Layer 4 of a small transformer language model trained on English Wikipedia (9 layers, counted from 0, width 96).
A neuron's activation on a vector x is SiLU(gate . x) times (in . x), where the dot is the dot product.

Input weights of the MLP neurons that the questions are about. A number n stands for (n - 500) times 0.0012.
n3 gate: 235,277,436,425,355,468,437,534,314,548,321,614,547,356,544,367,599,199,574,543,390,667,567,389,504,316,425,622,400,532,324,407,692,537,582,512,296,312,431,479,504,789,516,392,703,520,555,417,440,364,420,606,409,587,614,484,719,516,630,350,402,504,334,228,580,265,472,372,595,536,633,365,332,452,436,468,295,547,705,369,390,533,508,742,613,422,277,508,708,455,406,293,536,520,205,369
n39 gate: 188,310,531,527,627,479,627,543,625,497,595,661,665,503,253,586,584,458,567,417,655,425,503,300,907,356,544,463,514,531,589,503,538,364,476,332,356,469,744,567,675,517,560,414,524,403,456,449,585,504,521,618,261,388,303,503,497,496,601,421,448,660,592,421,537,524,592,566,524,399,804,497,623,531,514,476,419,392,550,451,503,701,535,424,569,545,459,507,546,569,531,503,418,436,407,636
n55 gate: 328,577,376,512,416,363,582,513,256,344,504,320,406,496,267,416,541,464,519,573,398,654,375,567,586,412,531,531,342,619,619,637,631,707,386,574,727,520,320,435,412,646,185,608,436,676,512,537,329,676,300,577,312,291,547,584,512,504,605,641,334,675,488,285,449,627,373,411,488,398,512,476,615,547,404,364,198,551,371,308,349,471,439,440,496,512,603,520,607,447,455,512,356,284,566,31
n82 gate: 522,438,341,550,395,435,581,534,357,529,618,348,322,641,678,496,648,672,626,441,532,414,373,579,459,464,621,390,547,633,446,704,306,339,507,319,395,633,370,666,594,705,265,329,475,422,557,584,313,400,482,405,695,389,415,493,382,311,368,387,588,529,616,507,378,425,719,510,312,280,412,586,428,379,453,590,390,691,744,518,529,545,515,518,387,720,593,522,590,602,474,672,540,553,584,563
n91 gate: 671,640,530,412,457,540,343,469,555,477,608,506,461,414,425,358,409,447,641,439,322,428,474,497,537,632,471,484,559,359,451,613,704,332,436,419,477,319,401,395,401,624,571,643,413,368,529,417,497,341,526,316,338,363,748,579,363,557,473,793,356,425,551,717,647,516,566,478,536,549,596,647,382,445,351,596,471,487,545,520,483,378,730,288,497,272,438,474,453,400,507,497,464,396,420,540
n95 gate: 343,566,543,574,470,717,401,613,490,572,303,653,629,595,368,470,333,374,557,431,526,416,462,597,323,657,391,539,403,409,406,414,594,716,507,513,660,663,543,557,615,520,490,475,474,653,455,656,321,460,340,510,535,561,369,448,390,400,450,684,470,526,382,539,513,484,526,516,487,561,490,332,393,345,431,614,349,673,596,734,553,433,574,582,480,304,396,689,566,732,600,557,376,404,418,490
n126 gate: 683,669,520,465,467,490,427,359,377,451,613,381,494,585,681,602,440,507,490,475,494,377,532,432,285,418,529,477,526,464,585,556,604,380,420,323,490,435,444,671,326,550,650,506,682,670,497,610,477,335,484,317,484,497,465,451,633,403,530,757,417,735,466,399,617,604,533,367,552,619,516,513,304,610,398,474,619,500,654,684,433,470,574,665,345,683,416,565,531,477,527,611,222,455,427,443
n134 gate: 532,518,475,675,375,493,393,526,647,575,409,448,433,333,697,293,413,504,535,510,615,620,622,687,464,472,643,532,588,493,457,590,443,533,612,524,536,486,300,442,389,543,462,298,504,538,623,513,213,449,689,413,451,655,424,617,482,576,597,547,482,659,662,425,729,282,528,421,493,500,645,458,539,437,582,226,671,500,768,398,348,632,489,496,285,384,295,535,524,399,427,514,258,395,692,380
n135 gate: 574,553,387,628,698,461,565,581,399,539,507,314,559,496,615,560,356,575,428,520,503,399,510,713,475,630,386,524,392,640,328,297,472,744,417,330,493,844,443,529,496,529,589,476,237,493,573,592,250,428,518,529,393,629,510,219,612,525,572,614,486,468,631,588,406,695,423,701,295,614,442,591,391,577,401,585,375,486,597,507,522,427,572,326,347,507,245,560,426,521,576,390,472,528,585,590
n144 gate: 397,276,317,709,497,604,297,615,556,560,579,487,679,430,611,467,398,403,584,564,591,434,532,533,527,315,640,624,510,411,345,279,497,567,443,402,550,626,507,371,819,591,490,471,610,526,435,333,619,408,513,389,422,572,439,404,645,520,503,573,547,516,418,579,365,375,510,506,471,614,364,602,480,651,556,347,510,523,380,503,402,534,524,590,246,766,553,592,389,292,558,539,546,513,583,625
n148 gate: 490,465,524,462,528,409,557,464,442,649,592,429,425,555,606,604,369,577,554,617,759,500,436,473,834,503,381,387,552,648,611,475,662,542,511,490,535,555,490,507,431,504,554,570,430,483,507,497,417,347,594,644,259,421,382,669,493,376,700,605,620,434,382,472,390,479,521,641,555,371,385,452,593,209,753,514,435,395,609,617,581,343,465,406,559,489,472,486,633,662,426,763,666,237,323,351
n160 gate: 490,606,332,471,398,520,545,572,770,569,471,445,529,743,370,282,601,380,484,538,603,370,619,360,736,313,549,432,507,484,461,540,431,537,393,613,618,579,622,460,375,380,365,329,477,391,669,546,447,328,460,550,513,611,497,296,360,325,403,583,333,251,473,523,621,480,454,328,682,435,365,510,448,412,497,536,574,603,516,517,658,544,628,444,666,456,451,447,532,533,470,535,369,387,494,638
n163 gate: 522,419,496,339,482,522,507,618,829,489,432,450,564,446,396,420,578,739,577,503,575,389,610,486,697,522,486,425,532,486,392,397,312,681,633,550,496,504,427,415,663,526,500,462,284,543,468,452,276,433,500,463,653,539,433,529,536,537,151,485,529,471,489,240,489,446,291,514,768,432,581,687,482,697,358,602,514,432,340,163,622,530,559,682,365,581,414,341,570,603,326,637,449,318,500,500
n176 gate: 518,621,522,482,296,471,461,565,536,478,507,255,464,583,342,373,296,372,409,573,383,385,610,410,604,551,600,546,407,446,630,562,468,555,493,368,381,742,242,289,729,518,535,378,335,295,353,456,471,753,431,765,557,403,489,301,389,426,419,558,651,460,425,406,680,371,439,563,418,457,419,425,388,407,707,591,553,344,436,489,356,597,596,631,602,401,324,514,517,467,385,204,533,639,437,522
n3 in: 514,413,342,510,669,258,664,360,402,696,561,268,497,538,446,514,423,406,430,454,345,483,373,544,641,387,355,635,395,653,394,334,531,183,479,285,514,456,497,518,517,385,457,437,718,594,619,635,514,366,383,434,443,503,520,599,405,644,517,576,514,425,316,599,585,405,640,533,463,490,373,663,657,368,521,459,308,436,611,507,301,475,412,610,659,441,418,442,415,465,339,560,671,594,414,605
n39 in: 497,630,602,367,431,540,490,503,513,490,718,416,464,306,435,526,372,336,519,446,684,595,523,324,466,576,617,461,480,143,612,284,608,463,527,623,678,493,404,476,758,493,487,529,517,561,507,500,520,571,563,503,519,399,416,622,516,480,403,540,580,618,480,697,490,480,533,484,542,367,798,667,444,448,467,437,529,300,532,695,517,490,493,450,460,430,431,710,623,650,308,423,566,659,608,460
n55 in: 534,434,486,497,507,677,430,572,537,297,398,433,531,565,473,358,511,577,711,447,561,408,379,678,486,510,663,592,268,342,637,396,404,539,500,480,634,469,510,528,503,479,604,523,490,517,656,703,394,390,531,416,524,398,661,376,158,285,500,365,343,538,439,552,575,531,219,313,527,541,544,616,500,388,579,666,436,382,419,754,314,567,574,445,410,451,346,407,543,434,300,390,452,619,427,370
n82 in: 557,449,598,447,318,588,510,613,453,702,460,507,444,517,750,429,373,749,441,610,457,457,605,360,383,369,656,424,397,647,497,340,470,715,387,609,285,644,517,710,294,558,454,403,541,539,693,702,480,486,463,592,464,344,510,440,440,279,384,469,466,396,455,470,313,440,510,441,357,517,389,487,383,407,497,625,533,632,513,441,754,327,421,459,446,647,457,544,432,575,572,572,517,467,532,703
n91 in: 618,397,565,375,575,562,376,438,405,485,485,427,311,534,506,447,449,635,545,614,421,457,648,393,456,438,524,598,442,374,608,422,571,428,547,381,417,552,366,566,469,491,584,542,306,530,579,593,614,351,612,531,512,274,639,506,116,662,384,556,450,577,481,642,475,439,522,626,396,597,533,552,562,500,382,506,409,546,658,557,522,608,506,649,634,635,561,315,479,447,266,641,460,457,458,494
n95 in: 661,463,306,406,272,633,518,397,385,635,345,335,594,515,337,485,582,437,386,574,611,399,864,395,455,383,575,489,420,569,504,592,493,526,444,489,442,285,478,306,350,430,568,683,537,482,356,521,413,646,559,663,500,435,411,416,427,725,686,408,711,656,500,504,442,247,336,440,446,299,528,601,631,377,555,548,511,486,550,347,567,658,698,452,614,362,358,434,493,589,649,411,467,680,744,541
n126 in: 528,392,434,494,557,487,682,483,634,446,428,791,631,500,384,370,584,567,423,335,516,622,543,406,387,440,568,497,575,560,469,347,516,596,487,481,626,418,541,355,491,439,475,537,879,500,528,441,465,523,437,711,605,562,417,550,719,500,635,561,519,365,480,390,456,572,591,628,575,646,515,428,403,531,522,579,550,416,633,471,558,493,633,459,357,294,497,421,521,606,419,577,819,447,409,484
n134 in: 576,451,687,333,757,549,719,551,500,590,620,317,463,739,507,611,518,363,500,453,602,353,446,370,606,597,463,371,531,352,428,755,676,440,553,449,545,555,611,404,389,377,412,590,322,466,196,403,376,507,587,521,626,749,503,428,658,518,532,619,440,383,618,414,579,455,652,701,568,405,567,524,538,651,420,503,517,514,554,496,606,418,539,622,284,468,562,334,536,535,458,550,327,660,610,472
n135 in: 500,301,566,520,646,340,658,210,725,220,473,530,442,576,531,538,638,472,614,300,490,432,432,359,596,441,398,374,521,466,607,329,583,584,401,649,586,397,524,337,580,489,328,487,455,622,473,503,603,386,590,440,476,514,591,431,692,557,338,340,570,407,454,462,473,435,497,436,551,412,540,545,569,517,448,393,633,272,632,443,578,496,369,420,559,764,582,555,643,553,242,530,255,292,507,412
n144 in: 536,484,353,311,382,618,449,244,593,588,529,707,596,451,629,471,300,520,674,368,529,490,389,432,503,565,701,401,487,549,448,559,597,550,444,516,468,406,382,640,562,609,329,575,457,487,352,430,351,487,692,602,395,522,414,510,510,443,381,477,566,536,513,610,590,526,477,368,269,542,446,555,296,313,507,451,292,363,481,513,676,369,550,670,329,685,555,542,590,319,606,528,487,548,384,487
n148 in: 345,532,705,420,571,660,600,470,584,539,357,610,535,542,598,588,381,575,438,633,690,542,579,497,666,641,299,517,280,619,574,707,598,496,615,583,761,644,581,641,429,561,462,677,439,355,559,550,511,478,475,747,559,430,366,535,465,735,457,607,307,433,318,486,566,605,374,456,524,545,613,661,819,535,528,620,476,355,559,601,263,249,579,560,560,461,504,444,564,589,446,534,496,510,326,442
n160 in: 402,435,358,463,401,520,632,684,426,442,661,593,350,618,664,456,493,483,539,471,427,333,645,537,500,412,553,453,567,547,493,295,406,524,565,424,405,530,548,348,626,675,306,415,486,507,410,525,652,455,486,555,603,600,635,362,560,396,582,609,445,257,455,294,490,487,642,572,573,720,388,581,392,440,93,439,537,603,540,334,690,465,531,377,456,772,382,534,633,651,479,562,490,547,510,476
n163 in: 614,465,559,391,503,566,534,536,507,646,510,561,633,465,524,597,475,609,271,523,684,336,415,517,713,718,459,469,686,614,538,283,624,602,253,588,299,465,437,461,490,332,449,480,601,591,633,555,562,550,521,482,388,592,635,379,452,692,693,462,588,414,643,486,534,514,248,430,633,483,476,411,676,332,483,451,602,490,554,419,387,322,550,552,336,366,259,479,304,669,309,355,462,490,436,380
n176 in: 480,543,516,606,592,540,411,575,668,644,561,455,355,474,468,484,610,606,633,487,356,536,455,536,443,507,188,600,374,516,640,464,415,533,696,455,366,555,300,627,697,569,357,566,596,554,626,711,614,403,575,656,663,548,577,330,740,530,407,381,540,373,497,578,630,413,493,506,568,551,586,568,419,574,431,523,506,378,583,510,280,369,654,434,582,397,539,588,694,414,423,335,621,487,475,407

Each question shows a token from some text and the vector x that enters the MLP there. A number n stands for (n - 500) times 0.0074.

"it": 603,584,794,503,478,548,576,348,268,531,322,460,457,648,619,388,615,556,361,626,630,389,494,667,376,602,620,568,607,426,584,566,418,571,623,485,356,510,605,401,367,600,401,646,329,380,448,542,501,549,405,605,375,698,524,429,503,438,733,324,465,465,384,353,708,541,507,374,294,671,374,476,580,508,387,483,629,523,608,457,548,719,476,524,723,455,519,483,553,581,579,393,482,554,580,525
The neuron with the highest activation: n39

" M": 380,509,505,575,622,490,420,147,452,577,270,515,540,335,569,510,561,607,472,521,443,534,517,444,316,501,553,286,462,348,428,580,381,483,583,526,515,458,556,548,467,495,514,565,524,489,434,691,514,464,542,571,554,611,488,554,572,443,664,326,609,441,479,485,603,630,683,456,445,594,498,434,636,438,469,504,507,535,469,645,438,691,455,485,613,492,491,377,611,409,460,397,511,457,512,863
Which two neurons fire most, strongest first? n163, n160

"2": 459,602,448,473,589,576,586,315,423,456,326,534,455,374,347,558,590,485,496,496,669,315,462,424,312,476,644,588,345,461,575,426,469,353,714,520,612,580,507,470,497,664,364,757,450,657,476,505,537,347,462,267,475,765,631,591,547,487,677,405,525,535,404,412,334,604,500,484,693,456,496,462,568,538,367,424,541,477,514,384,272,596,298,476,755,460,547,494,556,606,442,612,503,451,436,717
Which three neurons fire most, strongest first? n3, n82, n144

"ad": 728,553,433,556,665,537,480,266,402,696,314,513,309,518,576,470,525,636,407,465,692,539,505,431,479,465,451,543,375,408,564,647,372,747,519,360,359,518,480,419,540,437,338,554,465,611,533,362,629,393,445,530,461,588,473,751,514,464,655,504,416,537,493,286,679,708,516,413,575,580,350,604,587,317,505,473,599,579,563,708,481,587,459,562,538,656,533,357,572,674,578,486,726,294,491,348
Which three neurons fire most, strongest first? n148, n126, n39

",": 529,521,595,500,626,444,808,183,528,845,476,613,337,494,501,494,571,689,268,554,428,502,648,534,305,535,587,505,531,434,539,504,475,405,446,476,523,515,475,494,522,529,277,583,479,530,507,384,550,414,577,373,519,518,515,597,596,508,543,409,656,561,509,460,613,709,595,506,551,513,389,333,497,442,445,488,413,559,550,637,606,601,324,631,740,556,540,378,401,477,498,458,497,310,659,549
Which neuron fires most, and how strongly? n55, at about 0.66

" (": 526,578,861,572,693,387,630,338,413,655,348,543,481,457,562,576,407,492,446,697,539,543,569,393,388,434,595,437,505,460,438,558,398,501,420,667,452,642,517,481,687,527,317,478,508,609,434,638,460,306,611,544,521,585,645,510,458,592,580,480,721,344,586,429,580,748,477,580,505,585,400,368,562,442,367,432,672,418,534,701,521,597,355,605,664,340,617,323,463,504,403,522,430,469,527,595
The neuron with the highest activation: n55

"ill": 627,562,559,409,489,377,474,490,359,583,447,636,456,496,554,424,540,658,264,728,692,625,455,570,482,522,742,489,379,339,468,619,516,721,375,256,289,644,606,585,471,545,495,645,550,568,503,444,504,578,366,497,373,494,518,660,602,574,640,467,358,537,388,311,414,488,503,365,617,764,354,425,687,287,535,407,363,391,554,655,446,549,416,516,408,526,515,403,587,598,421,302,562,495,416,500
Which two neurons fire most, strongest first? n148, n55

" the": 614,454,526,490,718,417,824,312,543,516,624,617,518,453,364,375,499,575,513,620,512,524,564,650,332,521,614,457,492,358,558,392,392,487,237,493,647,585,404,533,699,602,554,727,402,624,510,466,566,523,531,484,425,474,616,650,483,540,735,514,728,533,550,327,679,674,621,491,438,549,466,513,567,368,489,474,586,565,585,565,538,705,320,610,441,551,488,478,494,462,603,490,359,452,511,762
Which three neurons fire most, strongest first? n135, n176, n126

"i": 670,693,573,562,857,577,313,508,426,714,539,479,650,422,482,374,441,593,474,508,551,453,472,385,331,570,531,431,497,575,399,415,459,281,533,542,332,495,259,490,637,688,431,688,328,421,576,569,639,510,574,512,430,449,289,627,499,236,561,464,606,614,563,347,526,441,481,368,642,525,565,584,554,551,429,491,561,512,453,416,566,624,428,650,603,327,577,438,404,697,541,552,524,656,666,387
Which two neurons fire most, strongest first? n135, n163

" |": 529,458,551,629,414,546,678,234,550,611,213,636,604,379,386,527,578,566,503,464,401,446,479,421,380,615,605,321,415,470,652,457,354,517,511,503,449,641,456,525,600,500,318,766,401,682,561,490,466,434,461,485,433,508,533,536,501,394,751,603,586,451,381,416,478,545,492,536,546,532,437,653,475,510,324,413,383,554,573,429,519,630,296,510,656,383,521,421,374,493,556,344,578,452,498,696
The neuron with the highest activation: n95

"ation": 704,492,808,403,734,644,500,299,578,358,482,625,317,554,422,451,473,636,492,553,483,421,451,479,511,427,641,574,610,331,403,501,335,344,495,348,533,532,566,409,716,378,456,440,622,664,465,487,506,556,469,644,380,468,497,653,365,322,480,537,576,557,392,233,567,732,544,390,643,367,501,508,539,532,552,629,426,385,610,533,527,650,440,657,604,438,461,404,596,565,600,417,465,584,547,650
The neuron with the highest activation: n39

"av": 698,729,570,519,517,507,415,419,501,685,588,629,417,326,471,461,492,678,797,648,623,488,437,493,338,463,540,444,389,320,457,575,288,433,640,331,466,532,525,407,482,567,386,684,567,511,539,526,589,509,517,685,402,702,398,634,441,598,502,328,588,521,533,481,570,798,613,415,342,583,437,603,590,507,512,409,574,256,594,650,443,567,455,646,494,357,623,501,446,531,461,609,463,427,577,707
Which three neurons fire most, strongest first? n160, n163, n135

" E": 436,599,514,555,769,479,364,165,519,412,277,460,444,184,523,420,766,443,529,440,375,511,530,592,440,396,635,355,495,474,414,669,335,436,536,596,474,611,464,349,540,524,455,501,414,591,474,752,515,508,452,481,536,621,542,643,476,422,542,475,679,463,432,476,500,609,616,480,449,503,483,495,634,462,472,514,594,486,494,584,394,491,431,568,582,327,393,267,539,552,390,499,447,476,516,623
The neuron with the highest activation: n144

"1": 433,543,699,525,670,632,655,435,567,557,495,439,451,540,532,455,645,602,311,487,650,335,495,494,327,440,661,566,515,532,577,717,535,297,504,400,503,402,596,622,559,612,257,690,614,571,470,474,536,535,470,124,400,764,529,669,420,490,618,383,623,379,462,474,516,756,466,432,468,704,435,490,493,539,455,422,434,372,525,439,596,532,322,385,390,496,388,477,394,471,541,410,451,465,465,626
The neuron with the highest activation: n95

"0": 371,681,574,596,540,558,589,283,543,600,476,502,486,505,298,530,557,618,417,459,776,349,599,498,177,634,794,450,479,487,475,596,489,375,517,398,440,546,410,605,482,574,379,584,487,607,395,489,465,616,405,338,538,486,669,651,495,459,655,307,525,270,436,353,547,701,540,534,561,497,332,500,501,572,502,575,358,529,472,526,361,558,384,469,594,449,449,419,509,467,526,516,737,637,465,729
The neuron with the highest activation: n135

"5": 364,554,655,596,537,612,617,302,461,543,445,509,445,484,286,435,695,614,440,473,793,277,354,485,366,339,627,548,336,503,454,664,539,443,472,446,483,503,557,534,640,549,364,762,342,543,546,418,575,449,459,274,497,800,588,534,348,344,617,389,632,477,453,614,611,704,388,401,527,447,502,507,605,535,440,448,497,426,472,392,473,657,321,538,600,405,499,376,435,523,526,412,514,504,552,581
Which three neurons fire most, strongest first? n126, n55, n176

"ou": 449,704,596,393,553,612,521,273,604,635,467,545,465,357,607,390,589,680,455,470,603,302,613,410,360,434,659,428,557,549,579,556,580,199,570,386,549,537,323,432,504,568,359,481,318,516,385,571,614,560,307,544,404,523,379,692,397,400,572,507,459,521,438,291,540,483,549,545,406,487,496,668,654,322,475,393,538,215,490,418,353,619,605,705,705,249,391,492,455,595,603,451,485,468,391,521
The neuron with the highest activation: n148

" ": 471,627,631,509,604,336,523,326,458,651,171,557,373,475,628,514,492,528,482,478,464,485,505,404,544,545,663,425,332,483,277,570,432,336,671,589,602,508,435,444,444,666,295,809,469,611,289,531,444,442,455,451,482,529,527,592,527,353,586,412,695,424,475,507,554,602,543,502,547,557,409,615,603,558,400,363,520,537,635,438,425,487,262,476,755,369,640,413,466,604,580,435,455,461,538,556
The neuron with the highest activation: n163

" P": 446,474,544,573,661,486,402,163,416,672,424,526,507,275,522,489,527,658,503,440,501,578,473,501,443,519,745,304,474,478,437,673,446,543,652,473,503,522,530,408,519,528,341,630,502,614,461,648,522,526,564,589,500,613,410,499,442,410,692,403,633,333,456,450,617,568,614,401,456,703,460,476,598,504,457,501,527,511,385,689,425,647,355,497,500,519,429,383,578,343,447,552,554,479,528,754
Which neuron fires most, and how strongly? n163, at about 0.33

"ay": 662,548,659,489,771,485,474,342,422,496,243,630,333,402,506,457,599,437,437,586,440,422,496,473,511,595,588,369,500,505,509,657,354,637,502,352,280,511,533,586,499,510,464,630,236,617,577,455,490,590,503,430,350,513,605,557,615,369,478,541,645,392,477,392,458,451,629,462,446,788,471,456,618,278,662,475,549,354,465,471,444,569,639,668,511,432,604,411,381,468,493,333,723,579,401,442
Which neuron fires most, and how strongly? n39, at about 0.51

" that": 675,542,426,520,571,349,662,236,689,613,494,621,341,528,425,435,659,669,310,573,475,453,513,482,225,586,559,483,548,375,514,422,433,335,340,557,412,663,498,553,588,556,336,670,531,474,393,432,620,558,581,385,274,499,409,540,476,543,560,453,532,474,536,419,590,576,539,403,650,538,528,310,520,252,325,427,494,526,517,742,502,554,334,614,530,592,539,498,575,627,595,529,356,320,588,638
Which two neurons fire most, strongest first? n55, n176

"o": 585,432,577,499,583,449,587,367,452,396,344,609,561,421,502,444,748,430,455,477,422,219,544,251,507,378,673,382,501,536,384,307,344,317,429,510,479,523,504,633,554,621,473,496,373,756,445,556,469,494,541,500,490,556,460,464,416,436,695,493,514,449,404,368,722,570,622,256,695,520,577,491,590,455,616,592,350,491,440,475,261,633,577,736,710,385,533,524,478,641,520,597,524,389,617,537
Which neuron fires most, and how strongly? n3, at about 2.8

"op": 517,516,366,644,519,788,315,595,433,583,390,458,490,381,584,399,704,582,464,508,581,609,329,433,574,573,653,545,525,531,458,612,514,447,569,345,473,510,469,571,496,551,383,353,334,619,614,555,552,510,327,850,397,544,474,710,395,431,596,294,552,357,332,370,543,537,516,518,664,377,444,611,473,460,509,464,438,543,633,596,771,539,184,638,683,669,480,483,592,558,508,632,438,475,600,525
The neuron with the highest activation: n82

"er": 624,581,473,333,706,460,598,451,608,635,542,505,381,589,545,405,616,470,433,690,473,591,496,443,367,413,588,399,420,397,501,604,486,498,476,557,498,638,579,556,449,527,521,717,477,463,320,312,486,607,508,473,281,672,423,658,356,417,457,368,633,236,416,438,561,699,481,418,394,566,429,535,668,333,408,848,558,521,329,499,360,603,460,435,584,425,548,332,237,620,538,644,612,455,567,537
The neuron with the highest activation: n148

"|---|---": 545,472,527,597,444,462,790,272,367,589,354,447,542,500,494,301,583,612,424,424,476,466,425,479,371,572,557,525,467,468,598,461,465,568,607,393,565,502,455,378,465,498,469,354,418,573,492,468,697,518,560,671,563,494,477,618,458,637,759,323,411,524,318,594,644,878,567,565,522,686,535,597,623,518,512,428,648,612,463,712,314,406,441,463,590,601,320,607,479,630,645,416,731,448,436,668
Which two neurons fire most, strongest first? n134, n144

"h": 615,612,322,481,748,513,685,306,585,596,325,637,559,613,451,388,531,601,393,709,519,500,509,400,598,508,707,453,702,440,433,464,521,324,507,535,467,409,564,576,603,498,480,449,572,543,460,580,765,727,541,391,564,684,587,538,427,518,560,455,511,431,354,852,654,717,588,435,565,650,472,449,558,406,565,645,430,540,472,699,452,528,273,585,594,682,441,506,562,548,335,428,510,367,425,605
Which neuron fires most, and how strongly? n95, at about 0.31

" of": 532,578,488,552,613,659,727,349,473,527,376,626,448,526,602,475,554,586,327,602,453,406,488,484,481,405,578,554,542,400,746,468,505,387,438,494,505,476,565,496,633,585,290,616,395,502,524,397,508,438,487,374,498,442,407,622,705,439,764,568,574,316,586,335,738,760,649,407,496,512,280,346,482,407,315,602,697,672,393,737,447,403,476,526,568,520,489,482,397,536,468,544,539,413,711,627
The neuron with the highest activation: n126

" S": 438,529,592,546,587,616,371,87,518,633,403,567,487,464,521,471,521,568,591,531,410,499,522,342,420,532,637,328,452,364,479,726,408,497,505,555,560,423,460,523,465,537,454,691,472,497,424,648,524,504,599,541,481,574,603,544,423,497,677,466,760,400,459,460,541,599,688,441,558,549,413,471,738,440,357,477,470,547,516,551,510,487,485,526,626,524,350,438,613,459,377,542,458,448,496,574
The neuron with the highest activation: n91

" as": 501,579,568,591,636,459,494,416,433,782,531,585,382,506,401,551,593,536,452,447,463,480,488,431,260,555,619,519,464,380,567,501,344,305,338,286,564,459,359,485,692,619,431,540,297,709,406,473,561,538,580,392,418,441,624,539,556,552,760,479,553,371,540,452,561,634,535,439,539,575,398,427,596,211,314,307,564,797,528,654,508,507,373,482,535,526,221,582,475,551,524,371,403,392,675,716
The neuron with the highest activation: n148

" T": 574,621,660,567,580,637,507,151,318,597,468,622,519,221,479,516,542,512,546,536,448,525,630,511,409,561,683,297,480,408,370,517,429,439,582,483,440,557,512,452,579,461,311,607,499,668,408,540,447,380,625,643,467,553,581,627,378,531,603,584,551,544,453,488,634,512,546,327,554,527,487,545,526,283,428,495,495,614,432,730,252,558,348,511,567,589,419,502,601,402,488,502,477,541,510,615
The neuron with the highest activation: n91

"r": 593,500,360,481,358,479,466,398,437,473,331,529,539,556,500,414,519,674,474,654,392,358,427,510,295,440,680,339,336,480,459,642,310,463,439,479,450,277,660,506,615,581,566,523,524,503,507,580,576,576,668,678,626,690,708,333,585,234,492,418,485,536,355,378,427,679,552,406,452,699,562,473,578,556,549,557,446,190,272,542,608,456,421,597,480,196,597,476,491,453,671,552,482,526,532,570
Which neuron fires most, and how strongly? n39, at about 0.48

"oun": 461,728,582,455,520,464,441,341,286,452,497,528,359,559,700,427,753,568,487,592,520,310,350,321,583,434,674,456,559,549,432,601,465,414,530,494,593,510,397,500,613,437,370,587,397,347,232,444,624,591,455,424,310,642,575,381,583,364,596,417,656,477,470,397,414,574,558,536,564,537,453,427,624,458,645,344,503,611,243,635,511,587,774,580,528,345,652,466,374,539,652,411,561,353,514,687
The neuron with the highest activation: n3

"ap": 605,624,595,599,335,534,442,355,448,787,379,652,446,321,626,286,660,565,509,515,651,608,410,467,582,572,628,426,357,415,563,595,327,410,717,583,443,520,634,348,599,626,504,507,517,416,550,552,589,547,515,513,382,482,503,652,504,433,563,580,704,403,471,434,324,772,561,490,607,450,381,426,567,525,574,525,434,354,598,640,292,547,246,284,428,480,497,592,495,519,513,618,687,552,637,641
The neuron with the highest activation: n148

"'": 521,698,595,640,697,544,467,306,357,752,360,522,717,507,463,455,603,585,432,712,417,518,592,472,401,620,525,535,746,439,455,778,514,493,379,465,438,487,635,512,712,590,452,699,651,520,498,467,773,511,484,416,408,453,396,433,363,382,629,434,628,653,441,492,648,475,542,377,433,735,478,462,403,386,550,472,624,395,539,579,318,535,367,510,490,426,566,412,452,614,599,602,559,400,550,509
The neuron with the highest activation: n160

" a": 471,568,556,457,549,539,683,278,656,525,528,574,465,337,425,353,561,647,383,654,474,458,712,383,413,428,634,400,335,529,618,456,358,713,269,591,469,644,394,409,567,617,516,660,294,563,378,438,543,575,520,456,399,386,720,632,575,502,680,395,589,485,531,390,680,714,642,527,592,609,465,513,591,343,353,444,682,697,341,670,531,593,285,510,537,516,441,463,469,516,526,435,572,458,543,637
The neuron with the highest activation: n3

"|": 686,596,536,797,541,537,691,186,488,507,249,471,658,480,402,455,553,604,363,620,423,472,425,547,303,393,549,486,370,456,580,523,437,629,491,409,438,387,493,529,430,617,516,727,473,597,505,472,505,712,623,613,432,583,679,565,393,372,562,296,552,469,393,430,433,670,445,586,452,661,605,575,392,344,403,473,597,484,481,473,483,455,459,560,582,404,456,440,539,372,691,471,526,417,436,556
The neuron with the highest activation: n39

"20": 670,494,486,469,455,542,718,267,483,535,349,554,424,265,486,562,506,657,376,635,652,509,541,349,393,573,736,613,427,402,484,670,547,307,639,427,426,460,502,604,529,435,509,733,491,659,338,493,512,519,631,213,424,477,558,689,381,493,560,423,620,453,441,396,529,623,529,421,471,572,497,489,609,608,531,558,519,491,748,497,370,586,269,501,453,384,422,387,434,638,525,427,609,446,464,619
The neuron with the highest activation: n176

" was": 656,533,738,532,699,400,618,355,429,678,602,591,239,395,502,552,718,617,508,439,337,374,517,422,362,414,536,438,531,359,803,514,507,488,469,332,563,301,431,479,514,617,422,571,432,687,495,487,741,639,484,485,608,521,467,453,481,682,700,587,638,412,448,507,635,770,523,348,578,502,384,509,525,389,347,382,600,610,432,638,399,553,417,472,533,514,474,514,441,433,473,393,443,368,539,622
The neuron with the highest activation: n91

" O": 417,601,620,570,702,516,481,162,543,536,383,539,467,245,398,469,705,501,480,548,451,516,606,516,514,479,714,325,512,506,428,605,381,419,525,541,586,569,532,666,582,431,375,535,381,454,373,627,443,530,534,503,469,574,501,505,427,329,559,573,544,352,485,348,522,638,648,552,428,613,480,459,642,460,441,587,545,622,411,623,262,608,342,513,647,344,456,412,562,487,489,521,665,380,580,697
The neuron with the highest activation: n163

"ic": 670,707,918,593,719,609,512,453,524,628,404,512,462,767,493,386,364,637,376,461,635,365,500,519,513,433,727,512,642,349,500,691,504,475,544,547,377,453,611,282,537,552,537,513,493,399,605,638,374,449,570,493,425,462,576,501,592,506,566,459,499,446,439,271,491,553,449,343,511,423,429,470,520,528,491,517,530,568,583,531,438,535,224,513,559,457,543,495,587,580,615,370,522,312,653,672
The neuron with the highest activation: n134